Layer 2 of a small transformer language model trained on English Wikipedia (8 layers, counted from 0, width 128). Numbers have three digits each and are written without spaces.
A neuron's activation on a vector x is SiLU(gate . x + bias) times (in . x + bias), where the dot is the dot product.
The model reads these tokens: " reason" "s," " ref" "us" "es" " to" " pay" " Ul" "rich" "'s" " tax" "es." " In" " ret" "ali" "ation," " Ul" "rich" " ord" "ers" " de" " Gran" "az" "ia" "'s" " arr" "est" " and" " conf" "isc" "ation" " of"

The vector x that enters this layer's MLP at each token. A number n stands for (n - 500) times 0.005.
0 " reason": 480397498577369591391338550277672596443480416455571452495580373505332464223333356559572527425635549686662564618533417471452487449525232358403823631443534527645489522432430509474444542575743594510440483585390591165506537598552497336397459635407581426435447479496692453578956518496481572559466449542613549462641476565475342506484450247510634404435549587604683465481413536401473437555212
1 "s,": 447539626506475496506394544424496576570482516503644437545553308542286614358444534498479576503513495398420379644501585411508612600437726473451606474498392375540598567636442394546319800499383396518374427525494567632591557575440438509635438553364428507519440496500521500554517373490381365622507662652495470447446463645642554385470312610493637503580596500376504403424393528479065440508115
2 " ref": 567595426325351636622518504286465444505601615569533391549517322704186614331386527563598537357447650477453537608605368432447466519351353453681642758747542548642373475314502463505334419492619492483454628500546467285547618548449592682523336509418579346433586485510657494458630406683496367593392502616477490526456511506445559625479391517495463604509465753421496544503535375316602460484251
3 "us": 468553544540589473493710452421548333535433425400715435478551344392411153452594652467423737432439686494525452464700386343483724616460482618268490813732451489508427323426478491624485481530626560442569464536370514546533393615332438279446570504379496428402381522461579667421455404668748361672556762596516548369539261422581440371514571594442606553476473442694687433483556577488598552477394
4 "es": 387481522506505385441451517401353494546472460411671417521536372566431347330439501409450815504623474450357413601545588461545666543459639593357616478700331432574378491437516645524528794611551695417510567621540543666404557467444484382455553287587476425380486734511676766421277500492708236550383719719481447447645369438709361462492402659340545666586256473494747409483455355607458417426345
5 " to": 626614524473573545388450590630521447577573501522742670546433388454583576561468372505397615575477544408646655600631518597507528600453423486464577508552503385607792523445359394389452745476496450373447578368509402363660503510203540504532426515546676561369458584502525574488263474290720338551445613477525591480376438685548573451536449498573507310453485550675658468402461441511281465532149
6 " pay": 510504466417405457289441541360474633443514650377471596503556324481505564441261533577751478370721756449607612584480361457478531508328328342464683610579435684574465552420516417528466457539477740417478626520392648577527467533524728490481345335427443322637646558342528509580614628490572495641476587472539677470470496477557371507577524369448508336553444586364490517633402379401473421497157
7 " Ul": 428519593497364340526347292325354563513516520607647420467573480592196535625424413515709604332311557395445646438615352568414525457435576562502652437417353575386522573451294595403466420446645675440343555478565417386423615337599651657469470354539465447471491405727533769443524515324443492671408598634629629553556497485374152517501371503609523364422680494354560686646445441503586367458366
8 "rich": 511500560432603665506398697500521517512492612690664643476458411568572303700627650613537524554461554539474590547584379596291790465414490403479638469607531550569365571549472628619436462546731615503557461603254546409338688484415397649393387550425379598319363832560412618447509362414425622496518634533521531522586300385487286614460182600506532477512386574382529392580566359411438300411322
9 "'s": 393523524429630673556447377739489424643588439427682543532495397454600484448478669284423484416549600471395534553635302601620567627365633359527748534647453472572577533529464631349613546596364557595694661584508348470382521565482401520495391390499484411322584605605356570515543568461322592521489350478418435474521392584487545334675441672504491471489504494632538347475455371471260441393099
10 " tax": 413389494306552497482489323263494443503433518415827596573511368375598520583483539483538356547635615588470698573511393470533553466299488452305734527643449602534346352437506607483437475540428612484432683566347513397472557669519647475573339551508544450412609517424534607468541563459703586588634559387647705363415303455419445462543292474323506377600452643322475361478385360539499380410179
11 "es.": 419550389641548404568389569517492393448508521479543561507529379490541526322504450390575535615584482350384480694315635535598534849292652481505698462409582549614539469479643503427488650428170599430510543603473479628462615589349570523636512589406585654542492447428478330430525354402453186502552598467545525469473404622382402430428436519448585478595660386595577332509436491406373397479094
12 " In": 634594544579445513526412406529530495513529547483729553499572487405345470511428457620581429420613481252616529468526501537565650563381629418681511578685385502503672395464510529638467445488399543472512485487538423355598564467565640675493303518323605363348546562426569486235357533399302311592496374455430589448672471623508496450475377435326680383386704619539548360497475388241489371366286
13 " ret": 425475489465580591484425758398727660487504573507549443385545403451596672581519580392522277332580633608566673615514336543448531631402587458442740687412396607592419389496431441242487564497528585480493560538398493292342437649470565616400492394539502318531673241494551675308592450530690394658465388446468537509340414596541412438618470368227532576665716610526472442456516308370682574486347
14 "ali": 495369618308595582477596530605528379497666617587645409495619415404441285662474481506371515341579648726478480451565555512398695573372767684533786601492602326498337492438585690485351531630686557547455559588389584631465625502354670510444412416504475448430618447367471657519700552567549467533342479457454521394514307548469396576407384742486544398441697454549370337508331503507380421427244
15 "ation,": 489462692501468577533328532533424545520525490530606507501474377535316534456369538560525420607443523524437343721407464500484509689394773403430554495543354439528423564585471369676421722404397501564294378568482508593571579573391525594661467472314486475521537500544564489573525480553343386544503632574580429449384429664490521510473465513521522358460541573466487409382413512406023444570156
16 " Ul": 434521591505345394577322306379308574500539511618649386439587468578164508610372415580668603333297527397471620422582448565408539530442604581503619435370346568389473549449304632402477413404658647457372523514583418390411598351614625668484483341541476461482473398733513836464493502318441520647411631647625605541584483461401147507485308515604528336431702498380539688614470395481576373466376
17 "rich": 537501560441601696512378666539516525512477609662648644481469416565582295694599655638528545540443574538493575537587451584290780537406506390482617463578529542561339585536476650634437473505713625506563433613275517393343684501408394667422370536436393575295328836560401627448487369405444612493501657517529528509569306402497259608454154632509536461533405586382500390574557380407427294427312
18 " ord": 516465369339610491301296584460420602499601558433485447310557323528317504385308607864571490474524521566683640506475349446459509460340360568474664744572453643524374629467557558399452465596489560499608668648400540422473613495388426480381400405638594475562591259531675510434579412601304468683449545435478637546327467526418336521555411549488441645590643778414695619465469463462563532627189
19 "ers": 394470442466552421468469531322473489512550427478644419497429430555409383554452506330413615479551535353474436668530427338548594800549465512502774614677279531520544452584442501627480711519558575466566549593482528483507583538313360483419401348561472486191583788500593741511267411506624405402587451366566474341549370392764386443534213672312421589611482419440635305521349307516379720344350
20 " de": 418505650360718561563371424517485442463642648623624326544492489492377422533512522583498612425527537353712642386575527506494484492526623282334724637510522618467568530448421557565328672602414494568374586682498640415536450476417416560451517378545574286563576493465607635195580531638499540586384453615331738321442348441522362685537417614217483500430564545541545339422541489335505483540226
21 " Gran": 465449432620454543579470545432264556528413635663673531311382478240436397593476394287595669439568581442392501298622573511526643333591645401671595651469416513573434318404538702389461503493392618406552626530661484494492469473451484390338501431443447594300480334621625717446466371427396533591547707530451604439344446520442305664533399384442512341471606360573548409506437514426479320539197
22 "az": 430418419511564453457458674450369382472538464597527682461501196595621221426436496549655608389474513594502471354511403499565718245390434587433577450625525484555665636622492635494483498605590391470669523569280444548602655483343381388311516633345527439285354425537571869528424419360608379581555427534486472375668394324532370560339447780441431443420535600413452436382342442502645443553473
23 "ia": 429505519401707649600299456541499391607561581538703372443567371532496201617576480396556584577455568604479368473601472473435482260332602402349620394589391513577627303614519587595473771462642469470451505685469416526460672502412412458484516534351429466439513467410470710618379461418656511523486534538513722294532328300789249441498527741280562482471467312483597496600423536518347412361379
24 "'s": 437518528434642700594394374710446415634588416425709515538500384448609494437465666276391506422558571499365515552607325607588528611319654331529697507556453495574571510542462640342635599576376530621704648605518342462382506576479371553495358390472508431338554572588388564513510559445346599503488402513437419476575390589487554308648373678503497455511498520670585330471459412471263444374129
25 " arr": 562415570469595451320553502122375576384694626437476600567382418582564651557312593504493423397612692584723518453514294419257554613453542502401708549595289437649409605524463550370361361514375444481641606557453478536451620549319519550389507655576557584449642416406677711323561569663458428422408514514598637544637505659466384546472393343582512467584490482413541441414534441311612557464555
26 "est": 432256525610674383341543523427555559592483510504629529378555482543452361587466351478702602442496627574627535716438591584577388528502310640490567504624383524359611654277488537531586638690567607456563528493405429722598599594258414519407574369536449543413430540710601663491449370314399458445483645768324328560394426455567475408545411564491395372431424722429548469285491447526579648410412
27 " and": 448632543456604519504499581766718460483485553561546687503433327428509593409289577415537569522457488454679449605504531429615500347374755450491560369516516533589490336505243421464572658647467524421528568413486477471555609609381413415456657418427559506498596497506447754505427565511402496441468635681583498473345576654601344529477330514432480321399496759475615435403400590454191388457168
28 " conf": 647576429520527707573588523181354594374504684595355445459469312617466580345360510643497483384374499582663624551450328553477579457418515551466630880693284485582393559643480648369389493570528492623507729667718529405481584484473505573365264571433482425484489360520404606451455482576534536345484605540432547561527640462597572622514433364363496544585702579350575438374476403346600523558344
29 "isc": 368440363532610533576661388380513573505494519664688339540540677410393543441466537574415406506601523453559497634647683714327518563348339587403505393692574412540439473433420577529497285635483484503363646448485540515543737524392532495373592556410647555283356311645743897485586419386554430489415627685320291412657475522433505275568488349429534472452446606364788516523689311502624406510482
30 "ation": 427534392498659525413611391317372498464574616410591511471512514589427421483378335371465404495535553558637395822463372356553448560544631365355674616473401384527472448504376555607492508513527571469296655589436368483571711581560583631619522584386358362538555558354603609534468561513407446431439564397521354482646316267649276495480559718488467422535275592704699518384380520556407491375264
31 " of": 452523635507528709408429555719435300429549588490657484547485499472464452403413474304409678481552448419614621496606421544554504472447599475434611543388442475424954484499404495585603607549485501596398538517451605538679542462363413533539547367573570479540418565542623640478433455463453459572501702367369512553415455732508445487497540586493510404706347614620567588497482430240198412392148

Each question shows the input weights of one neuron of the MLP. A number n stands for (n - 500) times 0.001.

n229 gate (bias -0.041): 497600481510372414705342488405552639509331522439396733597630463450315281398524490463393513569719332607442578657490339531645561395594641646500174394572606517529539440659235500261617514480543605609438477513621520429448529614479513624587343587703533412338613477589578435536540626445567617404525438500510695562620627566543398770523447548600471638420410298483599481374455655510438503632331
n229 in (bias 0.084): 360514600509615488413606397434375419597503436601534500625536370398404566342670463436517540514551586355325386543560368563534497468623421465576530638483471666514754506535424629453608456503681467444463511697540407175565577591472509443450454724466430646456617500621458413534575503587474537486539371558647584673554421533403529537582328396447629585433503659377574541540347526488285503492459
On which token does it fire most? 0 " reason"

n11 gate (bias -0.144): 479479506400440503621587410485615515488620400547584519336547566497484624633471542398246528477394448382412603379573391453747411421450353645500465399503417564385493438565441402474712270479664612497400494467482491544533575648628390570410643534536494719691680491451513272560475426434475572506585412429563512379536428609620588645566515386714405415631545240581611352368431540546255521515467
n11 in (bias 0.047): 426579660525452484539528400473601540572472605542485582566595456426648562503490542356494497506595503616253451596368528577330622541471449466439710469454425497377619801369244431559470468680491470577411466606491563414571653515736438500481488544293550512649575613385275474506672481709582589530554549648369419574546494429526568387339398230352660370455260512377574497534329491484533531515405
Its two highest activations, in order, are on tokens 18 " ord", 21 " Gran"

n273 gate (bias 0.030): 517491573514622679641537525712476568544537558500441459378535505609535522439575542456586459477481355454597359553485411435551523592542557603528414391370391505526515458325483434523453570602461547692498404443486627542512579416435510572640435532462356469426569572498585493488668539538493517566523286507374495436564486486468413626434382502647399453531386423387535360442531570430360531552576
n273 in (bias -0.075): 550356420574725489500562437623489572554554541489440657387436570490431540454572378414539497363392420433717568529483440538574558495557500503565547476495433584508622489348614373477518401607403410588653463484542548604539605568463643685473423551557398555595578660588610465555411586422508463549556347665550431534555576395547458602352285617454420369386549426603478411345657439567402465539541
Its two highest activations, in order, are on tokens 3 "us", 10 " tax"

n30 gate (bias -0.015): 510543330446332373595627382650660361549517471535567450589461624497511601637514480408590324542544483473521724520349386381672640264655555401550454382372493705393392449497421424516646500483545624413671493523399640587517640663399470597442756380695285497310568627663811497393514415569301617658630325335546371403600577419598406643517638364527734547408474533579465413395433443429475429447401
n30 in (bias 0.080): 414435517733433395479453380364591523539581511366497445518514633453455368453557458506566578654360590418518640574605485607520676420462512322754458572388654313489411509764600550475450571471418533551594651443379421503489551526497422666465474409229413509379377452532467437628357399441553472497586509462421703574616568542360417489610512695597517484472494411573640508541477514445625497354604
On which token does it fire most, and how strongly? 21 " Gran", at about 0.4

n67 gate (bias 0.011): 582425472632451523625610288558728427637391357578497406574378393491585572497677401596528272521481633487637644531461426494405680575645597455497302519402529304519402634545555518512756725563308491288550462398286558445513463463354497654461519644364478475416458388497431638378455529660503463589488541458553541425537353676503535556553481423455454250383274522619425407446650608551443475457652
n67 in (bias 0.005): 497560542579440513621347572506306641244382509481497390398577425474516524485373578454464479538591506516620622792500538599678430314469475404548676546454528564561467497444466443482370579475637515481470454425466488563385434591739620375488537416713531552591488285448506410439354407410512440339676555606563404509367594391658302446593500446406506648593716330472373553463361423546594485632236
Its three highest activations, in order, are on tokens 13 " ret", 27 " and", 15 "ation,"

n155 gate (bias -0.022): 562473313491603620532617556545561550712594530532460352447563347598461275497445628450294375452475559302494633519335554423444723570424398462454396637534268396512520349588452443672491651444554482506426272320441349497340417528470354370547392453482572503468456546375545474509418641697617693421637494601457516733555644402459376614671550616383479364518585358452474607547426540516510460497375
n155 in (bias -0.008): 619368446393506509539666384385442491688465666470342346397396580573312607531264440679491512547549518344488532694409577450448515551607363621529351631547289448543494288477384483511607599520562365575396373343541444455434629583416383506385393444514418543387544537269494522503597506497417603528534517562552509500563382511475642606557480668515577562602617425458572506544397631553577343688443
Its three highest activations, in order, are on tokens 19 "ers", 28 " conf", 3 "us"

n215 gate (bias -0.022): 428355640409516483541624426219639474569318525389455590533481355465493477462783362526620530349633319377537441529469386691634514581440577606478428654631602555669598195563473605491554696559320652534272575436585430524506532435528687367513523420603430503604487643464588506429672348378523510341481575503403427364497665509497520435490421442340484628299583568560337447401558543737590307398350
n215 in (bias 0.054): 480514522534478470414468543553344460401346472645446521474450717484703617519518483361429635711648730544476415466464424497566304414157553517385728445431552458472384506454602489481367494529573481589440406357646555559650622579463546534480411424444514549400392543442473522639491540461503675595409640602717517432562472456484554571531537607570497412433463483433610546327296463546361491461538
On which token does it fire most? 10 " tax"

n84 gate (bias -0.022): 565171586485419488623379492663400479372449511442628406542514346514512459449592555581550553537474583566589547385417527525595574473542512326372528426408434571603437539649503339684626466542575723592626339509592572537277529503560574677509544503564491476530422371500491388582449670130539485500395473524573500518369427494528547509500577340524587351569375406633506379485564512435288556613571
n84 in (bias -0.019): 476675506488434526490478520541561632476289494468403669401647503397570582559557440658564574433476448410462543451213397520561417465440616618491634426564636474582422618593475467623621443635544659516436709470564404491721742467477620658335503777488612579497466364555611546551522494482400551414532402494717451430494433368526564636485433452519473477697458764259373561478554331577565515575670
On which token does it fire most, and how strongly? 3 "us", at about 0.37

n289 gate (bias -0.107): 604443655405434612417535547544616559465537625519415425460530523574602564491558425475558352382649552528535576696519356720420567541434554544566548568610299736366399320389509362321304462509516367519427363449463631585467609582533663283497448310536506625519506591753516535379407407548447451377347528547467562363482603429408656454515635422384449451383708457610503444580470334481656451305637
n289 in (bias 0.132): 516525539661549364532411252569515437608528416503429470614425632336487333578558488582645353595494434541403481643552344354578335349468672443582214231596509418703785572506510461589554400538405644461661664558509632474401555441500435667573413655485431404513472528541513512525428375597544568509545460529601450719482488686474413574347266524573533601473476624602477500578466622534431600628327
On which token does it fire most? 12 " In"

n210 gate (bias 0.008): 547480568395386415400610715646460362483376539596486586343531572478561315638439506482428649366523623491412465636406375377567297476604404273569527512407515442488341462547726432654463566518488522449448373637643429551448584422431649465610581432374577442413672439623666412601509485463527540460609395447520356408612624407601442284451462551533546573602417422691612539459468462632580518471354
n210 in (bias -0.062): 462468415509514442436539611370570526418559557403448252586534555663674471435479408435500503548372556554439532579399455424588567446464401390448322606500642386584478393385713517551540388353455492561517549638573527500558703338509664322428418551460500299512336375415558575593488580477452457386562480219532420485228575508602477680615471414413474465383517529539412349468679576677308538486452
On which token does it fire most, and how strongly? 30 "ation", at about 0.75

n315 gate (bias 0.030): 506497647557567550562363495497520337453488541482567557615431484451459469536619533419444491347475431491382339560586517620597512392395710474444295654440707398514561552514378514274451447500442701409534370422452422635415517424646537673451548488299463599579431370471420589449350477308425455550445599625469546477503497590359753469609594344483380587372561542616621389532449588480614494581481
n315 in (bias 0.055): 479612620581559632487402546694443295433512337441568338649416466428597440610634471406536428517503506284416625653647313526506637420703611543456506633392612342363474579452555611281520581428500590397566545636377430469440417607468536581451623479645375566457436411594388466381311330503359458503639515610527385387503637737435557360450488550420397674365394458503438554551479431449535551559454
On which token does it fire most? 24 "'s"

n250 gate (bias -0.080): 534403587489369415541517697633561415551236541523594488583465553694518492462477505537439531457528415375517567399488583419733471656589750628489515593461452659456443659404549407489581601486757335488578483632573531532450353272280511542554419409486551475483563506534590556633486418538357450538538534466641418644639647465439461481489722371446470427495511433517471457497503539415586522580485
n250 in (bias -0.024): 481604529392482576385348416487578476544407461578505489456375559404607272422461513391412454482527687519592599524331536379454461478378530672739489462454503531436414648377478482541615492587368492497325513508530470636543625468474538699483546398720691435506549620522517449553475473429549505347609387547606375436551695490606403377468427603448363565548471524445500546375431476383417492378479
Its three highest activations, in order, are on tokens 31 " of", 0 " reason", 4 "es"

n116 gate (bias 0.045): 511633514545355538541454370400634602481517524384472574657362628576462405465588393326531390376522556608433573576497385613449556503658520446522362545478551358330479289457715451478557488593443611625425536547643446445422361519425523620446489614558435520324523325585620596492452497519286314478565279431600475341500511505455534514486587423638525395538412559385436326543586542378604430613442
n116 in (bias 0.173): 358722468470404367472485396362444479652566440635523469572414463646596686572543453467680390543509590437429367399488524395530673534527598491506599449348479491465709464602579543509417485357524503497606506477435404445550297479436405586225592654497226530540467429476441379571602641625554397624431568500444740406567529603564592485409366570636660384625477600637522395575438536431572473288448
Its three highest activations, in order, are on tokens 12 " In", 25 " arr", 21 " Gran"

n94 gate (bias -0.029): 359366662578554523595449403310602514492520567374604653525513461668301539556555696447486609551461405404592481420512350548556350451631548514495480486506559704483533438534687538540629520383571516356511616418500534437330341533568711555537530540481447663494376371352451566632522371649523530503473553616464492547484656476362580580443503481551619552655563561452609677550547659430471444419545
n94 in (bias -0.058): 248328552505442531553434467409481522335457443525582730612580505631469396521570563609644589503599519606628524275511544549535408550582489410360522522661424585407511484481525521425513508487587585536484439500602516417465476489560626634571487421550557540445503394446464589580647413581514381612405553672579438588444704652266527442489594347530639477542553439558511602508585605397509349492441
Its three highest activations, in order, are on tokens 7 " Ul", 16 " Ul", 19 "ers"

n217 gate (bias -0.176): 449556724407447434466460494647500455572630555488727319576411469428650408431531400309539425546592410363565515280360534503449382534598558715394403500671473525645449476458540550506434481542381488509619518476407494411361651251465470565637554570474418434469509494491432619441439388667415485602408458646588548450450405382326694701638440406491629553459465316586385663708506422590506569386539
n217 in (bias -0.104): 515626518600684427636323512662349635503503403632617455577474561646481427529370381599467381593439521519693476655529553407473503447562491556602334662369488484521552605736447657526606626405454497380597427380488293506458392545389491576534619621569540688469512431301329413584525472494550539666441421584413515361587638588540351449638408533550443483458216437385509326442647356381439479375640
Its two highest activations, in order, are on tokens 6 " pay", 0 " reason"

n221 gate (bias -0.010): 477478624375370509382448457385520472391466434588452575371391572465565466434680519563537557429573534411362275418518430530446544474407328457578547534387460703292470494557639569467453397503653495435480480639438486509750329371339560534538392774578506506631563567557394395511529523439659640566555576399534471525391724508311517646506355442494517460536628449410518405494371580503392574489382
n221 in (bias 0.053): 558398466528537534592536507425320470461602378458415569605510426437474645366608502543475465292360470426461530447476665548465324516469366474426402624492492603490430538584533515594600427573664571508570492589445526508595575405457480613513472541455597389609582522566474369537689495554613493414505555315619619502515530517457525572490500542431675542493597525456657524719443482604417470411296
Its three highest activations, in order, are on tokens 6 " pay", 0 " reason", 10 " tax"

n219 gate (bias -0.124): 375360517414396407469634421684332530460488497607435632355443610386515467460522477542550503600284488319549364497602670315440741512850351708500553572485536497594452563512436312489661654625479408509462426450500473390409541515414554432476360576626566533436563506398540370418617611422564662477497470473497266550430409517511447444444440564582413608462424701588438491632491500473465360384357
n219 in (bias 0.049): 585465500552530483512698466497519572348472503366497556601455649606512357577575462508505481362445619525583456398434556558522483480381350441467370492486522535437506455664458438439399414381601513643563612476470489295579467355556492459458503531462388349642374473614494568470260631554433375427548539694606609426445566452578572607671445457503530407549687399362397529308407453350576696549283
On which token does it fire most? 11 "es."

n83 gate (bias -0.071): 545533476391414494525413489365635506579509661481386625518544540424323422436591482521599533430497497571632518566506401430612544416413711534384345573503570475740513261552432494410447663409500494491452557446376396322497389437536348370546530445390491367298435518671283489578595582376472512370561352469521769644527605570449576656545685366722684503308515545633528474396326640597510512541444
n83 in (bias 0.070): 706482369435552493415411642479370321626588521516546431573578444437559550434760463582274575563491409589309543310454494384538442523388385462380425575397579313528580465519392491512476242390636446403416550571690342654389457475349400419427344497503585326490697500522639672593449443393478337564413624382522503540482701473635544441408584558529442448354635515449694285393343563616497394531377
On which token does it fire most? 5 " to"

n120 gate (bias -0.092): 288400651712497259315526512390525656692564451791409299420341539533384481589441612439597366606531503593556541626394490521424484232523617426718619490462414477412679346682587451476457608487387561343346550435481394467472553406595614481481516545450413563363378484564510434597522615633606509512637503720378318635534487549556424513400468401548615394556369368597569512650547487433453246509503
n120 in (bias -0.003): 528329495402585480433580566705425464723483395376555524381511521452483597451643448463625635551456407370387228436573628540609433468377400503511594455472494568580345463604569503663608330632548549425553356541416500422503533306554573636469592440563715500563503641705590370387480556473500517549530567366607320541492470489662561403448522566423486508620533616526543471554472578553370444557372
On which token does it fire most, and how strongly? 28 " conf", at about 0.31

n26 gate (bias -0.047): 536434550518651528475528649482482561462341330428494484469494615384532596494626547555584336372575524485622422494528565616594447541364540417476500533679357615500581384427837512439515450485312535635392398345684558416308560503552591518543437488723534413338294437613403589524451439450306536585369358522673643530497644477494630662607482651355509466642660338537513552418605342527423524618530
n26 in (bias 0.009): 591525423676565454477600437564207449579586457474373527446418420663569387491533466516478449524713630516435547469539349488361526704384597529426668443610719576447299510379529485358424585475679549562613406590544366455584354615827412522686437366577446331361426484563474551525462627478529568564557550548339582294497460488627707494549279571385488565414506288580608437319429304509473573518359
Its two highest activations, in order, are on tokens 9 "'s", 24 "'s"

n47 gate (bias -0.054): 471477486395506537433461514469312491506379325494572574604599464565338404446594569589401556503590444601400541369335730604588327536344608411399537515380400611607410509414425540637486446459515616355549622287558482434703246642462529395259345497532601561737432607621442370523482479506497483491433456384434406474384353452552585419558570546443448388566517401425412433647373471394475664486551
n47 in (bias -0.117): 608447555542614491503592361488613404373488410540352481345543477526531575471282474597562458750586443430425271661731359509452587429641549436588516416524509623515590628648681670494396457392476517547625432577497324340657660473603341422644374509512497437571561589509232455536497566626497601430488422503468473429411547612478359589462518597564541360547423470475603345506515235554424398433670
On which token does it fire most? 29 "isc"

n222 gate (bias -0.031): 544491675468534379418455577435307404587547466572483438709402494332548457430491315518457462453604652485521494439648654517410455476616470476423661582369477583546609609506562545528508629640311652494384390586651273548414517488438576538592549465677736459416698399284415585629482436585574586605520459536577397517397497503429477350543561634541474562625546370423615397471463357491589331637395
n222 in (bias 0.001): 566310574587521674393489603475448426553361423377448615546571450305538424388519482495442614520697564669552482461618562419645327397503606527508577524410476467356475663417638642573459440603468525489377539324547323473537477623636458618575397403547570424514487521550412548537479559624511542428406421505484402497398557505495432584549548617643438512528495303586557361545505503322453444580413
On which token does it fire most? 14 "ali"

n258 gate (bias 0.039): 494400503370552344447572452560743460511434402497553527517598505508450522566485389509774588373567474354474492424456488389644500587474549374409459511525523580472461260403287596381429448560400663497438648467585517791483427601394585376509404497533423508372514500511468497592483346610313439728676435460558511573419330478463677598386506572535464468483500520514441567480492305500512520500667
n258 in (bias -0.044): 605586436447467519357274485553646534497556546519591450455541540335503445393333430487328508533484415580372435466508400535342453473343422489428574479526620461505466668476656603553444301354479607628518484521497447649482586581540408461591582586446292555532548424550478473508332380608433615464589479465471460422659380563567534437521476596696485525539296529527577427439523460481325595518658
On which token does it fire most? 28 " conf"

n302 gate (bias 0.048): 470435403441439538634737572522507603522470449254706416409637353411648595740583685477431450640562497403582510358593544449543607251622493510386569440394510469431472510623693471459484415530460510377378490370338684558484552526606212332338374399318426381446510592600428453598517373571264507519395365446666253674399523484531556634438666351416481429409506461804469689453582467567549536584460
n302 in (bias 0.092): 565478283359629606679448698609391432533514445354336386520440548476585576533529702357436449527640523408631508275526517379559526448477653412506406568587472488369521377656517387314563582520632576526419559572390471459380450528567336637377494589422489379509471575554389564533449523461380442420668694408583528522642494492450582522453427500598470384475525433745436565409478497599399568561466
On which token does it fire most, and how strongly? 7 " Ul", at about 0.25

n105 gate (bias -0.095): 359307624696419428368337514616507296601559419766514465710315545580360558549477233592583456702338387725474460598549496434587455429470519438386462420620247370806380379555433412743426646507448581767366331603453614437414582529617522623622645456265390572455308439296594404536566339475371593518517507456564650511339654507228514626525605386633535517507504608207508535599493496412412471656587
n105 in (bias -0.057): 562377675559551648489486589570431702517577326461483353447477464560449638473565476598431441380269420570550438614478567623455396571486660384694297601774269260620304282364557605523356683392384510901603335568638546578373479394515385507574393289483542500411465366444529467644440469473595428402407417549579626723339521710305182579520517422468568558500422638564446530493544576389434417551439
On which token does it fire most, and how strongly? 15 "ation,", at about 4.2

n65 gate (bias -0.028): 530653506445607510421341411459548628327383509459347410537723641348548361441475372577672476468476457617560400421411559582540573409525562469425554396600251449304656330448562509424591528491543465424609588446658694397455407690536592473630515568524642588603611331485313419410512537336612461435638397484734620627452434500306521566443369631494557463515452418313528366423350408518477506539550
n65 in (bias 0.028): 473451534515435459575546526495294627529395500472437469470359406505474581450428408608522515595458475432551426530438576455480613559779538467580567495535552586574524490380510529578598503388570479456527471493443550286453449476466396456543384651536548500525455390490354446466663757568611527486391673341468597522458378407358577463444441546563580578534362485308436434463468520475615475515505
On which token does it fire most? 10 " tax"

n28 gate (bias -0.223): 545522533444500649590603473522417407546421462349367366565603672548739611581555420545578424336550520511576416570348463605517520575552483514563406534657551314606590455537566702540378688559591554607436617401539574500336467572404385503469623454550491589514375389689485428539545435629454583467559536549550579667489597605471564356348699434580448336549362547480439468449602486376716570544577
n28 in (bias -0.058): 378292729265619436542434427441572476488171598441688603414629615609487649716496269545645696512524312566580177593466463403411610533562404229588572631772586709500799484664633718434657609418537488361439560428524508329520556625321634443347691566596500524700479480606530238191685349583467652710656233645492578572664540496409715247396537277475603549552265577330302547475424541537431439409509
On which token does it fire most, and how strongly? 14 "ali", at about 0.28

n174 gate (bias -0.177): 341510561477545331359625541356598626679460692575588616574500560529466579420493652450487603760783550517366605484490750459331503572666517664510472550391640472382606480403253532402692500397500241503365352542536601452434657759528493510335421449448574335626715513510462396412574547555399323436392312584565590484503454567295497582565583451578299543549480513344490465597562626377577626461406
n174 in (bias 0.013): 648585376421561612385542477640466441520497537432585310454423621318583376510191608381476635788366268244385431462486553583414540493553358469517551514317448337572426444580338409533470457531384723368565466286424300578483357466633542321306531690286566669592496685531661464565538563520489524591397579535401256534394319630584362240602434476493520387497497497737389559528585632396536677453564
On which token does it fire most? 28 " conf"

n7 gate (bias -0.074): 459577616486344381500472536403497356450555458531484500709547472542559435479655606437570361393446565588598398527624525601717559360436586574484690508584590540497344582372611434456463520505486510517384575375484538600403508492483785589481359461569547457439315556516627510597431448399318436627497495541511369640543495443553614495647470543453569606474455640580556446631631467623297473564417
n7 in (bias -0.064): 576471452538511520494239474602546598492516432520607609431406592409494546589483439437301475391325388558449651511342597370505638707553494549473372369516618568427596538536647410464584363448450364441454516372608426469513452503468557670506608544407588557489630395383534456551448530508660374452646435458578339535513425469536440629500364612375426510359591611297477386459516516459339549593515
On which token does it fire most? 15 "ation,"

n72 gate (bias -0.032): 450276494429437543515542383471365527585467257543579513401557453282485386571432546509532533483535467605730403553442581489379353570548473509410429509468527640512598333545621549316477512622536460558462749520556425594567588576269453479554606221457437485558494599381429399637431455627494535448673521401634482582337445503638568374752482555482538602569677506497374365568360580497469583621590
n72 in (bias -0.004): 400332511497483611390479374386599556463309346503570597578404419381485477406647491488436435540585521557738497588531512446420322506397600455546642533518545531447632554503632448410312448595629588601333617526673369567695462509595559485629582347373697606418473760438353388567518384598560570612622515665674453646456517401547382456506541552464532651454491360530585520399407473302413468558516
On which token does it fire most? 19 "ers"

n9 gate (bias -0.015): 637461601466425513487444457586461432273466343569503516438650468491280540556586365525512546380476506438433625412570747564613548440459767664386404442549719433573454525321506470600282295635494473541540624470567608682270452406549485345519390376518466640560366548494459372430528503485369394461297491388590457606409573603468509430512469497450575637386590564584446436552497712454387711323440
n9 in (bias 0.009): 475702422466561348555316529623500413491509431615531332393509415381519411350519500447565500574475537361529420488526525666634539462373557626534640544413516536626520560453738479559356305572481374445435395476593563692472629374600261380500717374530450364481554469400439409319509487470481292751464481506528359500512638488561611598503404573668649662403436469402519358497616435300375568306734
On which token does it fire most? 10 " tax"

n178 gate (bias 0.041): 401431456684346411559700619544415392557505601641500554571402497595553503500333392636511328505529487508603330369497557398492720641503519492563424669537392635476429405549481602541557566347475402503553442442553454539471609312434511519426476606500514524437421304508581536484465608495508436516467553470313611450534487598631529362542575419448421445359603434473386656573497419462599532366336
n178 in (bias -0.092): 602452666580425589506523505500463563437506580591275636402486575484506500351518425468387603421483463480491426639455439454369645606538611618525476577400365542500503563468558517369511629623430456541551384528605437418607607407405489611558577625315503571529752382339559435337437422556657469475473565695497635675553537440492537461405329645619595444391444378529506497684579651314614660428351
Its three highest activations, in order, are on tokens 28 " conf", 25 " arr", 12 " In"

n181 gate (bias -0.019): 319490430168446582421384607526456500602601543457530613528460383572600653464682524396327555283347383608475681507332598661253350772549321549355475452599358190429266500507619380487437543645497566450435544578305615514500602439544356729179514465524573360623772459559482497483476448567573486360503531434514476548422707553609606405446679342497507462409453640458493608337456610479460414446582
n181 in (bias 0.100): 577573512605482400494481441593442525405544545385451493491414520458336475485606645566426559485777413412253417491419702556630423532351503647278555512500360763681530484606370645559709420540547602497457500512407409462693515445503531525532346494494503429589601601295484406653581612527698564497467670418430438604433543452512451540448308691522554656669688420639282479522592574435425488585294
On which token does it fire most, and how strongly? 18 " ord", at about 0.19